Layer 8 of a small transformer language model trained on English Wikipedia (12 layers, counted from 0, width 96). Numbers have three digits each and are written without spaces.
A neuron adds its activation times its output weights to the MLP's output. To switch it off is to set its activation to zero at one token and run the rest of the model.

Output weights of the MLP neurons that the questions are about. A number n stands for (n - 500) times 0.00066.
n13: 556479617356433404686511483681669643534831504464426523662251513423554625479372816270524548613634608399519359456269413481560713440466302418458544552475448573587747449585609528695389576333480394631532258295547253452721220384422565438474344460667285531516375410416384580553534189503550528135
n17: 685331464202836387635526628598596535624423632691667507768503348292486323563745802502301367248296254614446500543403637607538493291705588372476496598431382313343494600278781431453644620401640545803430601493608550535567628618446195664646706614448421483301322461477593283387483344795571433556
n28: 517621508596518628448403391548412703536509247497510461259469455438528607762464636473518406501435488403279558688559423456606308559366680666491457263527436357578426535579600309313388597537795559326513470338582639708455391710469293266658367527762440421625344418496470473717413510395298490674
n47: 520541319595460604290281372568217829442350652523579491488503197682703209633595556602679612652522440357461628371560520485426498373462373419577411703383522690329273642489646437315378528313540409521358639561338481585566433707547659753241436512365658362216504657680387282491500370663703536377
n55: 556644679569533528575463493561579480479489447649377431622581368744404617583364570336394313711716483388466404487499528418407539580550597458752370170527671177501654388609608524649308550642469458387715546566536365595575419574358226421442713445735574608728381427483489595554325342313331841603
n102: 362446406657356355556364495354606462477452805417365204356807541558490462512319304406411260601446455566528470605359603856376603446527345594510583479359563600630344463424311408500252727635584705593201558485780432335334407548200627555564431528368504590267733457319595150688381384516290530552
n117: 606735412366405660472490528343575405633413475282499316532548355498393312408528641428432447366606290394337260534386494458386178472206428470370606737537530451703628546321512443533370621428431323483739623442496402489558602314469760575342405444398462244546407414538631659585394568448514701305
n123: 458559618609648770488666483381457404886537411239483624503485426572718542601579529521482439658536382670566609406498374338532381358682600488548404372309626453690462492678557367475580442594482154429556383328488026636789445662624568642493391622645727474373675393453361552621395505417668313625
n124: 431551358700606564417391483602502579555695599628704424507529564472602521382547578580392577346603648706488335508503465612512350542619459591401951662478372184679467623470378588256167457597382751540574499386503486615491601575498406566361626670533527471436598510693311541438170221437686573473
n130: 732668552542409315598286422714439433480371813451590422365447303648638529504465388700560278598761571276535441630466228691658360677542405677736572452479416359550430568436325336603546694381517405503453539408359465460370464361552345397564456214731537530378358450379396400443438575469448669441
n185: 538489501464455381454474576508330509662660539431548574653433656431548727367575383413368331454765537151420663665453509363472497370027567667326472279590436807805659293550275689297506520397265581495484311488702556374538545522782499460433639406616405164519726438693303431505560483647563450457
n207: 609549444600594351366581571410405566579682495124490555280470515547507771750164486579492492548922348481769626365449551525339417605517571545426460638242584528581519729258430347380400605635639392462715426466320579497537431560746556545560392571435373762733551473577330265700289415500565447315
n212: 433213489607361414240503548491564422494496164483487681440552553675724702741469333534692784553430437378359421587355557519547605470601513562363416697360508645641451486793664751561366617720512518237497587450520552751775511371328416447436499473402532265742748540536503462547514352652394354608
n217: 322361478429437513371426774567450344698548567633578206254723690647844405781369582463706355388569762529489155547520546597356524336519470274641315368422510504748312589621604530528367451629331461422412680276401463583373422516574416585588603623161509367725549288582738331470383382535546555498
n223: 714370469415519575654310333554506382477585343311509568728379483531050754331538433591812499515409616591517572450350363395402389497548581243377438631496288621622530547211510416555527444322729280662564719395484484659237592707534912455568384399583363692592579561461406571530546390776441390444
n251: 499493268420636609507269686728661398536491585505416418638575523477443689755510578485719691512531590303577540569639478309565483403538688256373662401294503683574564417503654529716402446482520502393375288698624554321576528540792576691440531392523442644661635507528418220788717804712492566518

Each question names a token from some text and the token that comes next. It shows the activations a of the neurons there, in the order above. A number n stands for (n - 500) times 0.01.

Then comes g, the gradient of the next token's log-probability with respect to the MLP's output, scaled to length 1. A neuron's effect is roughly proportional to its activation times (output weights . g). A number n stands for (n - 500) times 0.00085.

" |", then " Pl"
a: 518525505473512490489537499533472520338540533584
g: 669308752391533515576307516417223402398547441411449549488339571550537586382530240564425521433507592362681340511462145376454521480606548591859522590773514219556526475641542619487472506403554447579418674415535554406448541552474466570457512254414424401387352424353617555433384614723597446472
Which neuron, switched off, lowers the next token's probability most? n130

".", then " R"
a: 508512502484556471470502514537507371253495526500
g: 463428609261499362592645503509407453494551463482337406420254456389486517449412644560612570453389733474484597881628502533390450470719505497701555378570752538383680410485474547391684585621566450687265668461493424449461627497703432286424252712482513639497494437501571569313528521247381588565
Which two neurons, each switched off alone, lower its probability most, in order? n212, n207

" while", then " pr"
a: 486500483511258498503540512506502385521567512469
g: 669533417311537462525480609397538386455412761635552560328283394514585433583359363581530498500464536343595538485552450393442520254140362280483439478634575603577602560474637499462395394652361591305513449548531259422421609583770413381405666398311542581462308315405204580397508502516356625428
Which neuron, switched off, lowers the next token's probability most? n217

" North", then "w"
a: 494488493469609521525506489414495482530531478495
g: 535625314655446671499686373444518512610459148567558534294330413538427523326481543586425301524593288416505480404512627560383478710368525292489329478375314616314681154529536575578370571313692407580433430475423407410585490570702382311560658379527589595589539493456681460517467468438461590683
Which neuron, switched off, lowers the next token's probability most? n55

"12", then "7"
a: 502464521464542508489526490533500508529492499493
g: 568445643546547595402636385540478384427591420239658318730370529527606586392606496231401499405545597467415462522444271493607527651683806623451496661500640297729765379586326505573564478695497603578503567608535439473339674188463523556559617414609424478563393620497637517437373620576348529369
Which neuron, switched off, lowers the next token's probability most? n47

" P", then "ly"
a: 511483508502468520501500493498500511501507509542
g: 771346355580456473335360632473215427502480374771364655688457507422466312533420616562333449464729345541644461508287469516432326418407500144455503384694255602565424549503742440577594479419639393424588658584385394568657489336581573608304514447410473523410495589468501642459526483499446589598
Which neuron, switched off, raises the next token's probability most? n102

"b", then "e"
a: 492457486493495477461456480695498501498490460492
g: 219557450242802713410296443364593459458464578583441571490475532511559397426404635610571414492451623739631626455406282504497537434359570453560416590430600496279438623458638460270436577615554632550563394597497664415596420433615544396446543566521467637329199746580686404372630596724634580610
Which neuron, switched off, raises the next token's probability most? n130

"ars", then " |"
a: 521485465497458524522527489479385498498528501488
g: 446488571548449447386349474549772645692389498587372501459360408461368563650323644480518601634356284401540612441615788432411305370588436400237698592483648325478252540604692331598498430387538398484540544512456438587648470625447343683377511589412314648672640656447349531565676522340585512565
Which neuron, switched off, lowers the next token's probability most? n185

" sp", then "l"
a: 497467506532489555485521501501501496500488456503
g: 385513575545469449383463513592495546320391350440562716590511542508579461404648532413496506667636270347427428434519591686546288584523644491436534727592450495457748471486478632607515441427473378424682617440632575382756562411590722383518654560417325445478378266231508864651425463270591342389
Which neuron, switched off, raises the next token's probability most? n102

" un", then "til"
a: 492472500496696495529456508519527520537514501512
g: 352416687520444440705548603577432360338552474648193605614326569459569453399707526481602496498751631405430512372567485531619456376648299532641438339693361522488500584536446638418512665459256721448582623622526618208504382549459535245560587599429322575496449535430311492544772437672565395546
Which neuron, switched off, lowers the next token's probability most? n123

" gr", then "oup"
a: 490506501497500522537499507528535513532514533435
g: 373475250704426269357566347402735466664480462551728577501309684529529558605471508662493528544398524502669491458548342859415495523514260565357475498344471369530630641453461486534597431268252437510671521571287622573376717559493392678320475577539574513564563599519428704418654483428593602462
Which neuron, switched off, lowers the next token's probability most? n251

"20", then "09"
a: 503520524129500519486521511506520494506496462539
g: 610523370344405542490485501362315689433518486342562673484393528413646418662430484573509293420527543440494529571427460201351704436402510507465572223376333450622473547575390506592608582385533651312492529527567629420468478558460545763544407823311459661673179315555430717477482498388502541744
Which neuron, switched off, lowers the next token's probability most? n47

"14", then "–"
a: 529519529554467494460789489541519512535500255508
g: 713445615680428337452563396575384427262526369567626582808630574688545600759516487389459375451408686620382439426596603421575471594497816497465472186307413405389440422415368527357596542501725652466532522424387645412374655438552334564399383413422578384436563491586378470335286450531362427431
Which neuron, switched off, lowers the next token's probability most? n117

"i", then "\n"
a: 497512503493496485506501502496522517458545482483
g: 408458402573656600493462652456513509539310704275410389551720564372447519368427308425551349554587465681655436638296472476624389228575386478476544443446326422518354507448661638674364485456452712532407570327646542134636490468684367578521635554243495564434487646501325458594488459537734508363
Which neuron, switched off, lowers the next token's probability most? n217

" d", then "ra"
a: 520497499690505725511476502548298530514505486533
g: 434629612602675414663338521531333310449390360611694432615723673442449705620497391514531349506149551424500400353573487657609610545627599510471606452408175405569623612611644417470413351347523477348452508350521499569497286711391417410642577564703420458509481507585585697544502331401689438597
Which neuron, switched off, lowers the next token's probability most? n185

" f", then "in"
a: 520480499492494696481522510512353499541497489545
g: 233602735528332357595610350601598457340487568632303354410631390470529458464465556495418293511350671708483351450288737563439665624323536526428414453623344446429399337496516526432384637483625648688378490475309512645457312250368358751331347466594532487592585500382547444659470410429487482450
Which two neurons, each switched off alone, lower its probability most, in order? n102, n185

" T", then "rop"
a: 464480549542491487506501511543500527513524402498
g: 475381688551605387506447345395419544481478404524402716641504727363571464663497600435467363531741533349415553551428758410589449502392398523529661491163569403431461577610548643620526465584554458333514530721468271384494658402370662429830608540556357553510424523217401373612367449590573513248
Which neuron, switched off, raises the next token's probability most? n13

" reg", then "ion"
a: 519499487495537516436500490537501513480557570452
g: 564508645637492715488430314590268580267594520455559645491582540481451393485428604358079343591364631495439496565366607398625592632415524861617576380559435461558555539498630420377504591563569657564423315306472520462640442447602563360311507616389622291579430761520586420692388616540577521557
Which neuron, switched off, lowers the next token's probability most? n251

" in", then " "
a: 522484477495487491461583501495499478543460510455
g: 363574548377301473621488488453549465388435331441466676753553412339507577745548676448547433292358255347499331554390415512569529545549421596482599594460663456509666528452337179560766282445557426529559500426538372307530532442451386568378425694426454492443556584588706446338453490182323388332
Which neuron, switched off, raises the next token's probability most? n117

" that", then " season"
a: 523532477424489492530480456493513455403253510422
g: 445453634603634488395258576589562285387714609375714467631391588555220493432746342472374394673551433328488554611496444716593304447665850601640585442627390454476470527411464327291531567394435392603519747551472633527517569371278441478456629593641452475460503464429537355342453483532638567590
Which neuron, switched off, lowers the next token's probability most? n217

"ord", then " A"
a: 496500410502475503489454474496479511490486461520
g: 514371575603473539497588510634336470394417404212794636604535532473651425437530306439412402532496609482641425350496420607495557355561391534724483640441644438509575589434408734519719619433414151532337317425434539691549565292497432507545488310293706376465646501759586457476517438407576348316
Which neuron, switched off, lowers the next token's probability most? n28

"ff", then " to"
a: 486447395492485477492454510509518509510503502487
g: 213597378374389356554552525423493394513620298612278503275578511572686454540555439478426295557469641791456675374532686334583470487547281498417509398538749487649384375624545409560595667748555633425513557552672563469443549526473454528574747466539657699515488386575512504650301541235556343555
Which neuron, switched off, raises the next token's probability most? n28

"-", then "pl"
a: 433497378488437478592535505500468496494532503512
g: 415425498505514700301489380424389456711686661612395467559490407628695651524634424521598589374564280184438503377512389595545495529785639609600341245486657583557512551443364655513276423512649340373509350569417685475397603287772443623388415383428627678457488447555556461610434388455426467552
Which neuron, switched off, lowers the next token's probability most? n13

"ed", then "way"
a: 610365490500486519502482515522669395516518523495
g: 667495690674526660601750518460283572469581408767626539640475499511548534500314530390319258700576464356585386692397428607559544569531578506566474614818525358525688387491388595572462372503465442508613579403674474396587551612268501537344501495725393503454221358352692633471376592388555406527
Which neuron, switched off, lowers the next token's probability most? n13

" w", then "on"
a: 513503457499544973493511483539299501525623502475
g: 404304447563329530551363621655524836374444633488366629502585612467620597679466540534578542461615355298530646459241606522430585621254369752517311541389561506425516445611326412486560726557654261522382598274421609423526421487347564607328509529530370538379595481426580369725584528629707527522
Which neuron, switched off, raises the next token's probability most? n185

" H", then "ai"
a: 497478570506681497493495498407530517515494482499
g: 399536614588464791338527586501316499551549409732492629576746339249553522481459449368471315449687527475648539441620609590446574706337465596467322494562401613419323420536772669423478541343471729477544591471362496657465423275574522591505488420278622615358702691512438649468588570314643399457
Which neuron, switched off, lowers the next token's probability most? n130

"it", then "ions"
a: 432466486505503534478502490504500502501517350514
g: 350489788549478527534456601553615460638330483603629509588177508256611517683476692477571427595354461517527615595386585480497590274394571395717386398630645483465540824366438621523501527527377619450692731420455386348330423274532335383525306506390516339501499649321489598621567540574400610457
Which neuron, switched off, raises the next token's probability most? n13

"ther", then " d"
a: 502539487503501559541494464495509487510435505502
g: 873507437382402379448554320501454625665539621512635572581588478517506487373469376500490577409545411315807557626681543424457482561555360535376226725461540461335787614536589520273500310445281477504424435518679308366599522637286247460555590645479478420510321643439438416435549483460584389527
Which neuron, switched off, lowers the next token's probability most? n217

" ", then "20"
a: 525477513499518486474500503521461489494483463565
g: 462540423594561543605394541550487443485488525476275622623495393548461653561525617725524529199359614341435522279626561711384330538310594285440549376423565527611419540505502440431444652624513430441402612471549519562489576358525438662532428249309505835375925649702564472564333344474489473532
Which neuron, switched off, lowers the next token's probability most? n251

" R", then "oy"
a: 486502535472650478502488473475518484495536481504
g: 459622513566447359506588593497473453701423367386537416602721458607593558428531507629617617666467606372329412582708696589536521484620597570553748429334466611771482567462628323530450742536240542301448520517382454587537463788715501415377572485729558479479517677512629275239562518425559295426
Which neuron, switched off, lowers the next token's probability most? n217

"le", then " r"
a: 628520434489465501500480486496427458523436484498
g: 694332656483575516587385627433373530435511634553535450661250241497548308468431593701538660512374724214560491832581520711520538461351519515428421645479528472369717562527451704451547464253458552603498609515432278749615524529434518408322597587464628613495469339519504309318593484511550420429
Which neuron, switched off, lowers the next token's probability most? n13

" W", then "ork"
a: 511462482519393543493550490499508498500517494539
g: 322544387500486553170570470514565639474689389233507529508605461400528566363427392640453474361519263332507384577538359438650686456437527658540539453418499534551593558651375663369431352299398639384697626699661429458166363653592604478593635749486398415600487340416446468367448497393525687402
Which neuron, switched off, lowers the next token's probability most? n17

"an", then "x"
a: 511489519501455521505503499467483489482479502471
g: 363627587370561452467558352465738269451396443560399289504514546444470503290330492536520542758413310697309522439426409292553538535297502460523353560418398607342779500547354313606542568593721568632478605532685248541498626480259383431345559552448572414438414386699377533423648586458347445650
Which neuron, switched off, lowers the next token's probability most? n217

" P", then "ak"
a: 498484593501589464485486495504493525489502497503
g: 549643522530606651451371602551368391640446337751571649502584349514326573279421314455458553547472429744437564376757292433283585329599586208402430493509575402407578542492647521623671626499389679405486474501746573570469637358378384380453331526270655515395653656316586468426525475549558400450
Which neuron, switched off, raises the next token's probability most? n28

" ass", then "oc"
a: 514486510498470500491468388522506497524495464503
g: 259576616430181594460444394488585247592416325350308288494639473436504595369403595554341455834583533435274570388536411461528637523421406328507530420360597581468469410507583489561548367550354366300273449464525667535453404471310672308380357467397433504634589450226591625557484436627398592498
Which neuron, switched off, lowers the next token's probability most? n124

"es", then " were"
a: 490564491527464505500499498491494511508514494452
g: 523385515600637667430647605482657363714374702513668406587641284594616525629492462341476609452538254404679547349388504568604403573622459705443660547347524452417495606437332517207476415586453633687404691497490387397499594744515362592410621611681215471501543513396542341401403462357550404686
Which neuron, switched off, lowers the next token's probability most? n17

"–", then "17"
a: 476507529490488495503500489502521494581499538491
g: 567637482449602056654488442533475452564364592601629542492615634415500545386432751384586439478413484563571462598506258273442551290514493435379599432710335564378610549432596408463505412461457542443513774350629472570825634475683537334459526846584487468458255513378511608437567519563517473584
Which neuron, switched off, raises the next token's probability most? n212

" Ch", then "ampionship"
a: 450503493643436488545530505515523488507497329526
g: 657510463551602533573532498605484515477507793436457555586319281634542514594346724507160463612458450529542397368336689395484664766537689701537467488612443357677454483550540489651699570475404498442487620696676708560447341494382460454409444531404451566542373338645473391569843417303553616532
Which neuron, switched off, lowers the next token's probability most? n223

"ember", then " ass"
a: 535482484504508536556531498484469445517540552425
g: 658418579370507391561411555490386515412464757537608497333509430367339216444658434499523421567281486296660497516357350463529560477548370449472447293320371326286337722499471458434516378518438375441456478261587398544634679506574702501496743428123635374361491482420444533340373595411409414534
Which neuron, switched off, raises the next token's probability most? n13

"===\n", then "T"
a: 509485442497513514471508497500517515485506532508
g: 382545589606684435351505514415451497488518461523402514576414380435317595287689465614593722535426670670519505410695470626758681583460302327423305803408701547677377502540321701478620403684466566505434654512539615494533515605231527478625699354395325590579501562302408456357508537400450457614
Which neuron, switched off, lowers the next token's probability most? n28